Layer 3 of a small transformer language model trained on English Wikipedia (16 layers, counted from 0, width 96).
A neuron's activation on a vector x is SiLU(gate . x) times (in . x), where the dot is the dot product.
The model reads these tokens: "ers" " for" " " "1" "5" " dep" "th" " charg" "es" "." " The" " ships" " were"

The vector x that enters this layer's MLP at each token. A number n stands for (n - 500) times 0.0033.
0 "ers": 579 854 559 330 327 344 524 681 594 658 546 494 673 395 486 590 280 607 526 524 237 553 351 482 421 293 493 280 545 469 598 628 458 536 615 389 466 518 717 598 473 461 686 365 608 452 571 321 544 337 590 617 236 490 516 589 564 479 520 513 510 722 708 607 408 454 731 520 514 423 324 488 554 460 450 565 398 521 280 343 917 412 463 600 474 504 495 399 207 705 359 274 650 452 512 406
1 " for": 274 617 563 424 726 418 612 396 529 640 461 633 530 568 615 654 449 647 447 526 475 398 482 567 543 413 616 407 356 587 546 683 532 473 506 572 308 617 521 515 749 670 546 428 445 311 423 464 626 275 703 504 470 237 471 560 600 676 454 471 471 363 466 514 585 667 602 544 612 601 322 563 527 661 427 417 489 580 321 295 895 481 630 625 436 513 352 318 503 605 492 432 612 566 607 386
2 " ": 510 488 292 389 417 456 400 360 590 455 354 569 666 360 652 535 525 700 311 345 294 406 232 401 415 395 465 325 373 350 419 459 388 551 501 566 609 609 525 593 573 798 635 420 557 310 491 262 569 408 469 597 532 422 260 554 354 615 426 491 400 424 549 504 664 393 623 703 592 530 406 524 607 713 509 322 549 422 551 410 638 337 504 417 430 416 443 532 509 472 531 609 677 841 622 489
3 "1": 378 666 250 464 369 402 410 295 610 623 541 467 658 337 528 470 509 626 547 308 397 592 420 487 457 421 577 296 332 452 276 389 466 475 441 642 540 460 442 689 585 630 456 365 872 434 505 321 627 565 440 585 492 419 467 413 368 726 176 377 432 469 358 607 628 549 684 407 456 620 388 445 561 840 570 351 589 513 376 287 660 330 582 657 475 527 481 533 638 503 369 509 588 598 646 488
4 "5": 525 663 482 476 444 520 528 475 575 618 480 471 427 588 543 523 567 696 471 489 500 413 395 432 337 415 622 497 252 516 331 370 361 472 500 662 600 758 718 737 580 630 610 338 765 268 575 379 535 537 527 587 352 638 451 409 428 763 413 397 507 471 428 633 667 598 587 385 632 568 304 236 638 627 560 362 658 491 483 314 734 296 625 644 631 564 352 447 482 485 446 510 459 377 609 331
5 " dep": 605 749 425 73 454 550 598 538 845 537 540 579 413 539 645 253 571 538 313 307 603 417 421 538 487 547 501 329 382 587 392 492 565 508 534 615 450 678 479 627 677 637 402 687 434 573 266 313 499 388 452 418 232 445 185 675 723 571 631 545 487 306 515 481 386 238 604 507 499 545 224 590 526 486 645 487 575 429 514 352 470 328 601 679 629 587 361 635 486 502 514 656 438 342 436 434
6 "th": 350 621 470 347 494 425 531 646 323 800 388 344 451 312 393 469 351 480 649 393 448 479 405 487 384 329 466 186 195 398 450 383 419 500 579 531 666 584 392 434 275 626 310 477 359 464 397 355 460 574 629 530 477 521 155 552 722 648 555 339 295 495 585 362 680 472 458 619 395 408 158 565 710 627 469 485 387 462 418 337 468 661 618 680 408 495 640 326 624 755 338 734 478 537 587 460
7 " charg": 401 543 643 29 357 453 667 741 344 439 554 642 537 382 762 410 371 609 458 384 381 265 292 216 540 622 526 189 473 425 525 677 454 520 360 359 516 496 637 465 721 614 206 582 448 508 320 371 527 417 480 575 349 409 357 488 744 451 400 376 588 352 388 493 401 198 543 520 476 531 223 468 480 593 578 453 462 257 375 289 296 561 508 739 438 442 519 454 338 594 512 391 427 499 743 412
8 "es": 728 660 795 506 218 507 537 670 537 510 402 435 499 629 411 489 352 770 623 512 245 444 152 304 498 308 669 258 129 440 529 442 432 554 630 269 493 502 596 471 664 491 621 506 532 380 583 520 389 477 560 595 333 477 347 414 548 521 505 463 438 476 498 504 572 625 575 491 596 471 337 474 584 275 308 545 341 390 747 329 536 539 538 828 485 648 359 432 277 447 340 191 620 718 780 453
9 ".": 462 454 394 390 531 357 475 317 690 452 280 578 513 267 418 524 549 571 426 275 240 484 395 338 595 380 513 481 299 500 523 798 502 271 670 557 444 735 532 654 717 550 514 391 392 582 623 437 653 466 633 654 512 521 515 667 531 812 523 705 469 602 710 339 515 531 501 617 577 586 482 372 365 737 282 439 593 496 459 382 698 518 717 615 394 558 496 623 426 439 505 267 452 541 648 524
10 " The": 444 333 407 298 547 348 488 279 643 553 579 224 517 391 569 522 501 609 420 414 402 495 552 460 430 527 571 405 457 442 551 578 509 704 909 407 461 635 581 539 536 670 254 611 641 461 608 469 493 262 434 496 482 404 483 489 554 754 521 433 463 371 603 484 377 555 455 554 477 641 504 485 623 643 384 451 542 624 521 345 873 567 347 681 517 554 569 712 517 537 491 561 406 367 450 491
11 " ships": 649 581 764 137 365 422 530 475 519 552 363 495 529 520 765 423 411 693 404 384 396 486 276 386 345 481 564 280 345 409 491 594 521 502 603 286 642 297 588 482 580 501 555 535 683 418 489 507 670 352 587 590 324 464 321 297 620 465 478 481 348 694 792 524 494 455 598 445 597 494 285 657 574 373 350 421 517 364 576 484 540 469 595 692 667 598 548 559 460 738 527 37 610 521 426 354
12 " were": 446 697 697 442 438 468 564 440 545 380 446 397 566 618 653 618 614 625 435 484 368 497 503 527 381 432 478 459 88 558 496 535 588 371 808 403 658 398 444 532 488 653 516 568 632 459 441 374 575 309 468 423 424 398 490 409 594 621 497 518 543 370 807 708 517 607 623 675 421 702 157 658 436 409 325 424 510 530 559 399 494 484 573 646 635 484 567 675 298 583 557 192 432 412 380 400

Each question shows the input weights of one neuron of the MLP. A number n stands for (n - 500) times 0.0015.

n236 gate: 405 590 592 423 661 681 577 399 390 384 466 487 469 430 413 593 483 592 492 373 393 571 543 597 471 439 459 533 524 445 527 483 438 536 293 472 691 534 542 534 497 449 701 517 559 419 474 405 475 503 562 511 653 370 650 596 634 466 542 324 520 426 494 532 716 519 556 480 387 524 485 534 503 389 306 626 345 451 328 551 643 438 514 478 456 391 531 450 617 539 312 406 468 402 544 478
n236 in: 481 441 519 445 497 789 489 411 505 416 579 521 536 481 434 571 395 627 517 331 394 508 516 505 508 446 408 444 444 443 488 599 680 516 530 489 495 520 342 704 335 306 615 687 452 572 567 459 393 433 706 459 503 452 604 654 603 618 516 344 542 482 478 497 633 465 555 396 545 444 518 489 570 384 422 457 422 359 550 447 623 385 534 631 334 505 550 511 455 562 527 527 575 595 544 472
On which token does it fire most, and how strongly? 0 "ers", at about 0.49

n232 gate: 544 468 585 583 345 550 497 623 316 445 581 398 634 482 516 479 571 552 505 336 406 519 529 395 652 485 556 529 451 532 427 251 519 530 465 416 500 589 497 550 362 339 511 534 537 403 531 731 481 511 584 430 565 444 549 714 554 439 427 456 662 505 527 234 527 534 407 555 519 360 663 514 516 475 481 590 577 409 457 492 457 514 559 604 522 542 387 335 486 505 530 305 550 596 568 459
n232 in: 585 490 587 396 513 524 393 588 576 444 629 715 489 574 632 500 432 476 518 437 452 394 599 468 414 448 653 490 624 356 460 573 539 404 552 603 374 347 548 503 500 419 721 467 485 585 508 590 527 513 559 630 538 657 465 503 508 411 440 639 508 342 600 486 451 579 519 519 513 485 565 440 376 546 428 457 420 534 508 685 424 465 538 417 421 447 580 597 405 612 400 503 441 480 500 242
Its two highest activations, in order, are on tokens 10 " The", 3 "1"

n146 gate: 432 482 566 588 672 468 469 592 632 526 367 560 416 523 474 515 484 510 289 521 492 426 397 620 492 489 487 579 414 469 399 578 391 600 536 573 562 423 586 503 433 513 402 441 546 549 530 536 542 558 585 623 530 370 436 515 436 386 627 404 382 391 383 449 456 591 628 500 339 490 617 388 436 457 376 599 553 549 453 458 614 460 492 458 548 428 727 383 358 534 440 657 546 572 471 307
n146 in: 560 580 343 431 468 773 439 430 399 432 464 536 565 476 555 550 510 331 587 552 452 532 579 416 462 587 537 548 519 507 615 235 599 412 454 490 427 568 475 518 584 449 548 428 493 365 424 518 492 545 412 410 318 478 648 490 524 449 478 444 545 524 455 513 493 344 498 651 445 519 368 518 616 533 440 390 585 608 418 545 584 500 546 595 469 593 455 603 497 523 582 498 384 528 468 604
It fires most on token 11 " ships"

n28 gate: 617 581 539 553 578 402 486 326 534 497 532 497 477 591 526 568 599 474 503 551 463 386 571 679 579 336 408 337 388 424 552 590 603 489 622 588 538 486 426 347 458 497 662 573 624 565 455 648 373 558 365 405 594 597 540 623 399 442 424 293 597 524 534 456 383 423 511 529 468 445 461 264 525 509 448 260 339 517 497 448 539 569 547 572 673 489 581 607 480 299 574 434 497 457 542 404
n28 in: 557 424 624 464 470 442 487 372 521 437 497 431 570 432 604 564 515 376 679 538 594 543 565 459 448 525 401 440 663 618 439 402 611 408 546 513 512 584 482 518 611 487 719 431 563 535 565 404 505 437 384 615 580 555 629 551 528 357 464 478 414 367 565 583 538 390 622 550 500 618 514 473 611 415 607 556 552 475 503 532 579 479 639 429 509 587 448 613 497 381 461 415 518 616 371 239
Its three highest activations, in order, are on tokens 12 " were", 6 "th", 7 " charg"

n64 gate: 484 398 492 577 477 397 423 492 588 579 479 545 544 487 406 378 458 469 385 518 648 441 415 723 480 440 544 515 553 456 638 588 599 598 510 474 445 548 599 534 570 519 511 556 543 658 434 497 540 405 398 572 433 523 495 459 482 590 606 493 726 458 633 444 495 414 362 497 711 505 489 551 434 633 492 417 603 503 638 410 436 521 387 437 447 565 524 358 460 532 280 417 401 311 552 568
n64 in: 553 360 493 532 407 406 463 440 627 541 551 555 528 488 425 459 445 415 477 468 591 429 413 646 500 492 613 519 634 428 573 572 568 594 517 480 443 561 495 500 510 477 574 510 498 657 374 572 538 388 470 584 484 510 561 434 507 561 602 424 737 421 628 477 517 374 427 510 703 515 508 572 473 664 462 448 621 463 675 444 421 485 436 485 383 565 515 393 503 550 370 386 400 306 542 580
It fires most on token 10 " The"

n240 gate: 464 520 434 561 575 413 535 366 661 506 518 458 539 449 577 398 638 459 518 585 596 520 702 467 648 426 448 483 588 643 408 485 468 413 468 414 359 560 544 575 380 425 533 412 434 537 726 378 506 404 475 494 372 428 469 514 529 193 468 620 435 579 485 637 523 368 613 620 527 305 450 536 535 633 485 603 577 465 491 566 631 590 527 372 550 723 476 626 261 489 412 649 663 582 541 441
n240 in: 570 540 420 619 682 291 500 583 627 409 461 532 513 585 618 436 608 400 551 497 346 576 634 493 552 299 538 570 538 495 361 582 377 467 510 407 537 435 407 526 395 443 411 415 453 436 584 527 385 466 495 379 460 387 369 377 505 406 510 565 508 463 634 645 528 448 433 474 555 333 525 532 497 421 536 545 495 591 403 576 508 578 434 409 498 478 466 635 466 432 426 612 580 394 638 426
It fires most on token 7 " charg"

n215 gate: 618 582 468 684 550 594 562 515 601 454 448 454 494 474 479 497 530 626 488 393 451 521 269 500 558 503 456 590 532 749 393 263 371 482 479 602 451 512 704 518 524 430 576 435 596 538 440 564 228 469 444 459 562 526 475 535 476 506 372 503 403 477 521 679 491 587 491 667 576 617 359 509 652 405 394 497 530 642 413 393 571 442 537 506 481 437 782 405 546 520 709 564 637 383 431 704
n215 in: 500 461 455 661 455 413 486 615 537 375 520 314 592 408 497 692 540 517 572 415 483 396 414 427 550 304 590 575 592 404 414 691 511 342 623 586 541 555 529 448 548 538 439 544 595 509 497 591 384 421 572 430 491 665 368 466 486 412 497 535 581 380 554 550 438 481 626 396 578 391 586 450 542 392 642 471 523 632 503 526 540 684 662 358 568 467 404 403 623 549 679 525 722 609 469 677
Its three highest activations, in order, are on tokens 7 " charg", 2 " ", 11 " ships"

n161 gate: 583 484 459 551 532 529 558 483 608 505 543 457 566 560 566 575 505 535 405 435 502 316 509 453 575 598 542 493 255 547 643 427 488 435 505 573 511 507 365 620 397 454 322 505 532 317 431 530 553 524 537 507 571 470 478 519 449 416 535 502 600 586 465 605 549 527 543 644 416 461 636 451 456 730 490 575 393 391 632 615 463 469 478 607 412 491 617 507 515 438 436 473 505 457 481 611
n161 in: 436 444 515 550 459 516 446 480 463 569 451 598 496 513 340 536 419 504 485 595 553 539 477 496 508 340 524 460 638 370 417 583 423 645 504 502 609 478 557 431 572 444 719 439 481 603 638 412 433 433 496 377 532 447 609 534 522 464 509 531 412 408 502 421 412 487 535 396 606 498 453 549 562 352 465 392 518 599 406 429 480 627 471 546 486 492 458 520 482 636 500 528 436 513 533 552
It fires most on token 5 " dep"

n344 gate: 464 481 489 592 577 569 589 601 611 382 578 505 683 666 470 570 454 505 435 573 409 484 542 333 613 482 513 622 433 489 471 383 558 564 551 579 435 359 585 475 329 406 431 581 463 534 360 425 328 638 457 307 469 511 402 628 637 553 589 626 473 562 467 461 607 605 451 467 459 407 616 397 527 564 497 590 475 438 527 420 476 578 522 698 387 523 511 667 575 495 625 603 674 594 454 560
n344 in: 503 672 431 340 709 671 737 459 493 459 352 632 581 422 314 535 332 426 419 560 630 536 412 525 614 555 477 261 489 664 478 472 546 710 576 453 561 321 618 565 456 304 431 493 647 437 305 496 373 335 384 337 573 497 532 596 477 679 450 586 412 387 662 444 411 559 368 562 466 572 712 479 507 507 578 559 350 540 419 757 517 702 642 650 545 558 404 483 652 405 503 448 523 400 426 399
On which token does it fire most, and how strongly? 4 "5", at about 0.18

n73 gate: 471 526 462 534 567 596 479 479 274 503 580 420 568 406 442 610 317 589 610 430 460 526 591 505 515 617 518 584 606 500 294 384 659 572 392 484 455 532 524 625 430 495 626 443 492 453 596 595 561 380 500 536 527 546 510 459 660 422 623 480 344 418 542 527 469 459 497 372 614 564 343 522 633 543 455 511 664 492 495 463 661 449 624 394 514 412 726 401 556 564 466 470 487 575 534 613
n73 in: 500 485 664 556 444 611 408 276 382 508 519 455 529 435 474 567 500 554 446 477 411 464 608 463 577 599 559 540 669 533 478 401 508 546 520 495 443 352 526 500 521 400 542 449 525 397 462 607 542 363 454 515 479 573 463 411 600 452 789 600 395 572 663 575 490 452 500 482 495 545 600 564 528 580 482 487 584 482 753 503 531 445 636 419 401 460 539 436 460 488 348 312 500 510 596 352
It fires most on token 5 " dep"

n181 gate: 520 529 380 451 425 572 558 381 437 565 462 526 495 490 626 439 527 426 473 609 577 555 630 544 566 578 572 416 542 597 521 364 421 362 476 480 378 653 574 512 517 505 570 477 440 536 513 570 480 702 527 505 437 557 514 534 452 452 542 308 515 582 529 677 683 479 493 562 483 514 372 427 550 523 535 566 515 657 346 557 490 515 449 322 472 604 485 629 457 433 441 483 431 380 444 343
n181 in: 601 549 559 482 547 639 513 362 531 473 441 457 611 421 437 470 508 392 532 529 620 500 563 597 452 643 474 641 542 500 494 327 539 375 528 337 442 465 635 604 623 618 428 438 549 313 409 612 463 473 419 619 326 505 565 469 521 495 634 634 566 523 461 587 503 582 521 463 575 625 489 589 485 575 473 524 604 611 350 342 385 492 503 407 484 341 601 584 460 460 442 482 382 596 710 484
Its two highest activations, in order, are on tokens 4 "5", 8 "es"

n111 gate: 544 455 328 470 505 611 591 555 481 519 397 432 514 463 413 510 595 391 587 419 597 452 550 495 440 547 321 389 509 535 529 506 561 578 380 367 542 597 519 563 359 555 445 388 408 514 546 645 461 658 619 420 402 458 539 468 519 431 497 477 571 443 544 399 516 708 530 453 398 339 622 388 412 597 632 620 305 463 394 594 589 317 584 418 418 589 464 608 455 654 519 550 384 417 579 345
n111 in: 288 456 629 500 487 520 452 493 529 451 345 621 461 409 370 506 490 659 432 532 631 462 363 390 316 528 373 475 462 362 364 400 598 628 585 455 481 437 568 526 310 500 480 473 381 250 514 624 549 474 364 411 540 614 506 541 404 516 555 430 689 639 380 330 538 582 539 611 336 440 593 782 333 642 552 480 386 532 523 543 545 319 383 709 580 714 290 426 457 479 600 466 365 444 571 351
It fires most on token 6 "th"

n91 gate: 490 464 608 478 421 525 388 532 456 436 410 444 544 405 598 655 488 493 299 323 490 601 517 431 528 449 454 459 592 650 492 334 598 490 663 517 423 502 525 421 417 453 542 571 421 574 379 469 485 410 379 582 538 564 525 584 384 535 485 493 411 493 466 470 526 635 566 609 473 588 497 513 483 648 564 477 485 430 571 605 502 395 508 735 610 385 512 563 492 440 398 377 519 477 473 456
n91 in: 543 547 549 530 527 490 595 591 383 436 523 351 485 403 424 380 485 467 724 522 513 530 442 564 444 599 621 559 376 485 600 632 409 530 342 525 493 400 470 625 565 567 574 495 529 371 640 551 541 482 526 470 464 581 550 345 604 464 470 507 606 430 621 609 424 432 513 411 597 439 492 544 510 348 472 541 470 557 435 451 585 459 601 330 469 572 503 602 441 408 660 532 449 620 330 621
Its two highest activations, in order, are on tokens 12 " were", 11 " ships"

n373 gate: 366 649 646 604 549 511 295 455 440 587 412 532 511 460 517 455 525 547 591 377 461 625 412 474 535 410 435 462 432 522 467 480 478 470 514 672 460 446 575 483 508 458 562 591 452 503 273 421 446 424 487 489 612 495 377 554 369 757 475 599 587 716 489 352 424 508 556 430 388 470 615 656 573 429 340 503 422 628 547 486 478 351 529 425 527 622 480 313 710 508 525 583 535 397 483 594
n373 in: 422 461 552 658 419 497 329 524 516 527 543 525 396 564 505 546 688 449 604 369 476 625 449 382 574 384 424 557 421 453 600 546 573 474 500 519 601 484 513 508 474 584 565 456 505 378 313 404 511 554 478 435 459 464 329 555 406 614 474 648 559 700 527 325 537 438 564 398 422 384 500 535 622 342 492 604 347 367 526 489 708 576 503 546 404 559 484 479 595 380 545 479 415 442 402 577
Its three highest activations, in order, are on tokens 6 "th", 7 " charg", 9 "."

n128 gate: 411 627 512 476 481 560 510 352 524 522 723 397 352 626 490 617 551 475 407 418 408 517 450 482 552 679 307 574 597 566 418 560 519 648 368 596 486 510 414 542 402 525 645 603 564 533 438 526 453 473 584 435 566 507 472 478 512 652 544 616 463 444 507 427 582 519 613 460 398 526 513 530 536 538 406 510 369 360 603 572 507 433 518 589 444 613 646 510 492 579 549 483 564 486 446 564
n128 in: 559 675 527 453 492 713 511 393 328 455 586 532 635 416 536 497 450 520 514 271 483 456 513 505 557 445 387 440 434 580 473 428 402 541 451 508 513 714 480 497 414 418 554 635 489 447 377 533 361 366 458 522 546 522 442 722 387 386 511 468 506 596 631 474 366 660 604 579 463 560 291 405 590 609 407 503 396 390 380 708 456 520 506 590 500 487 593 433 557 503 564 514 440 278 464 508
Its three highest activations, in order, are on tokens 5 " dep", 12 " were", 8 "es"

n151 gate: 552 215 566 593 437 475 500 489 452 462 539 448 538 375 543 667 328 484 484 356 533 516 469 726 479 503 439 516 494 583 721 450 442 465 690 567 577 563 648 383 548 610 588 417 542 565 328 437 541 530 533 678 436 461 503 555 505 577 578 363 465 500 446 492 445 411 549 606 587 508 397 555 618 431 634 530 462 532 540 632 489 484 381 543 593 562 328 540 442 459 481 411 458 613 580 570
n151 in: 571 448 656 630 445 417 542 582 547 463 425 441 334 370 418 471 522 377 506 539 446 426 462 688 476 518 588 342 479 453 358 474 451 655 467 593 473 486 548 327 628 466 454 367 603 377 406 497 440 434 490 594 555 650 500 418 483 454 684 717 548 634 595 685 327 611 596 622 483 568 530 440 473 454 562 566 500 594 472 640 580 469 549 356 520 419 562 636 517 474 469 505 690 465 480 360
It fires most on token 0 "ers"

n212 gate: 324 568 400 681 492 511 516 385 550 531 284 537 592 419 486 505 503 497 514 637 661 445 361 442 650 536 568 573 512 530 425 460 335 615 552 400 545 664 559 446 456 443 429 466 481 413 541 494 460 712 438 486 540 392 463 459 467 520 647 274 399 564 586 449 405 600 483 492 480 603 298 580 647 403 551 620 469 434 367 497 453 489 529 377 463 497 387 654 526 579 423 578 460 357 536 356
n212 in: 462 527 386 451 476 619 424 503 430 448 550 362 481 672 445 492 359 478 508 406 550 538 492 521 308 583 532 452 651 419 459 486 566 371 497 522 414 567 598 389 459 578 519 573 516 708 697 601 597 250 558 419 607 516 577 521 540 536 383 611 602 544 617 506 559 421 459 401 541 412 596 654 529 561 403 607 583 575 543 383 433 342 635 605 519 602 392 443 536 423 375 474 558 651 598 582
It fires most on token 7 " charg"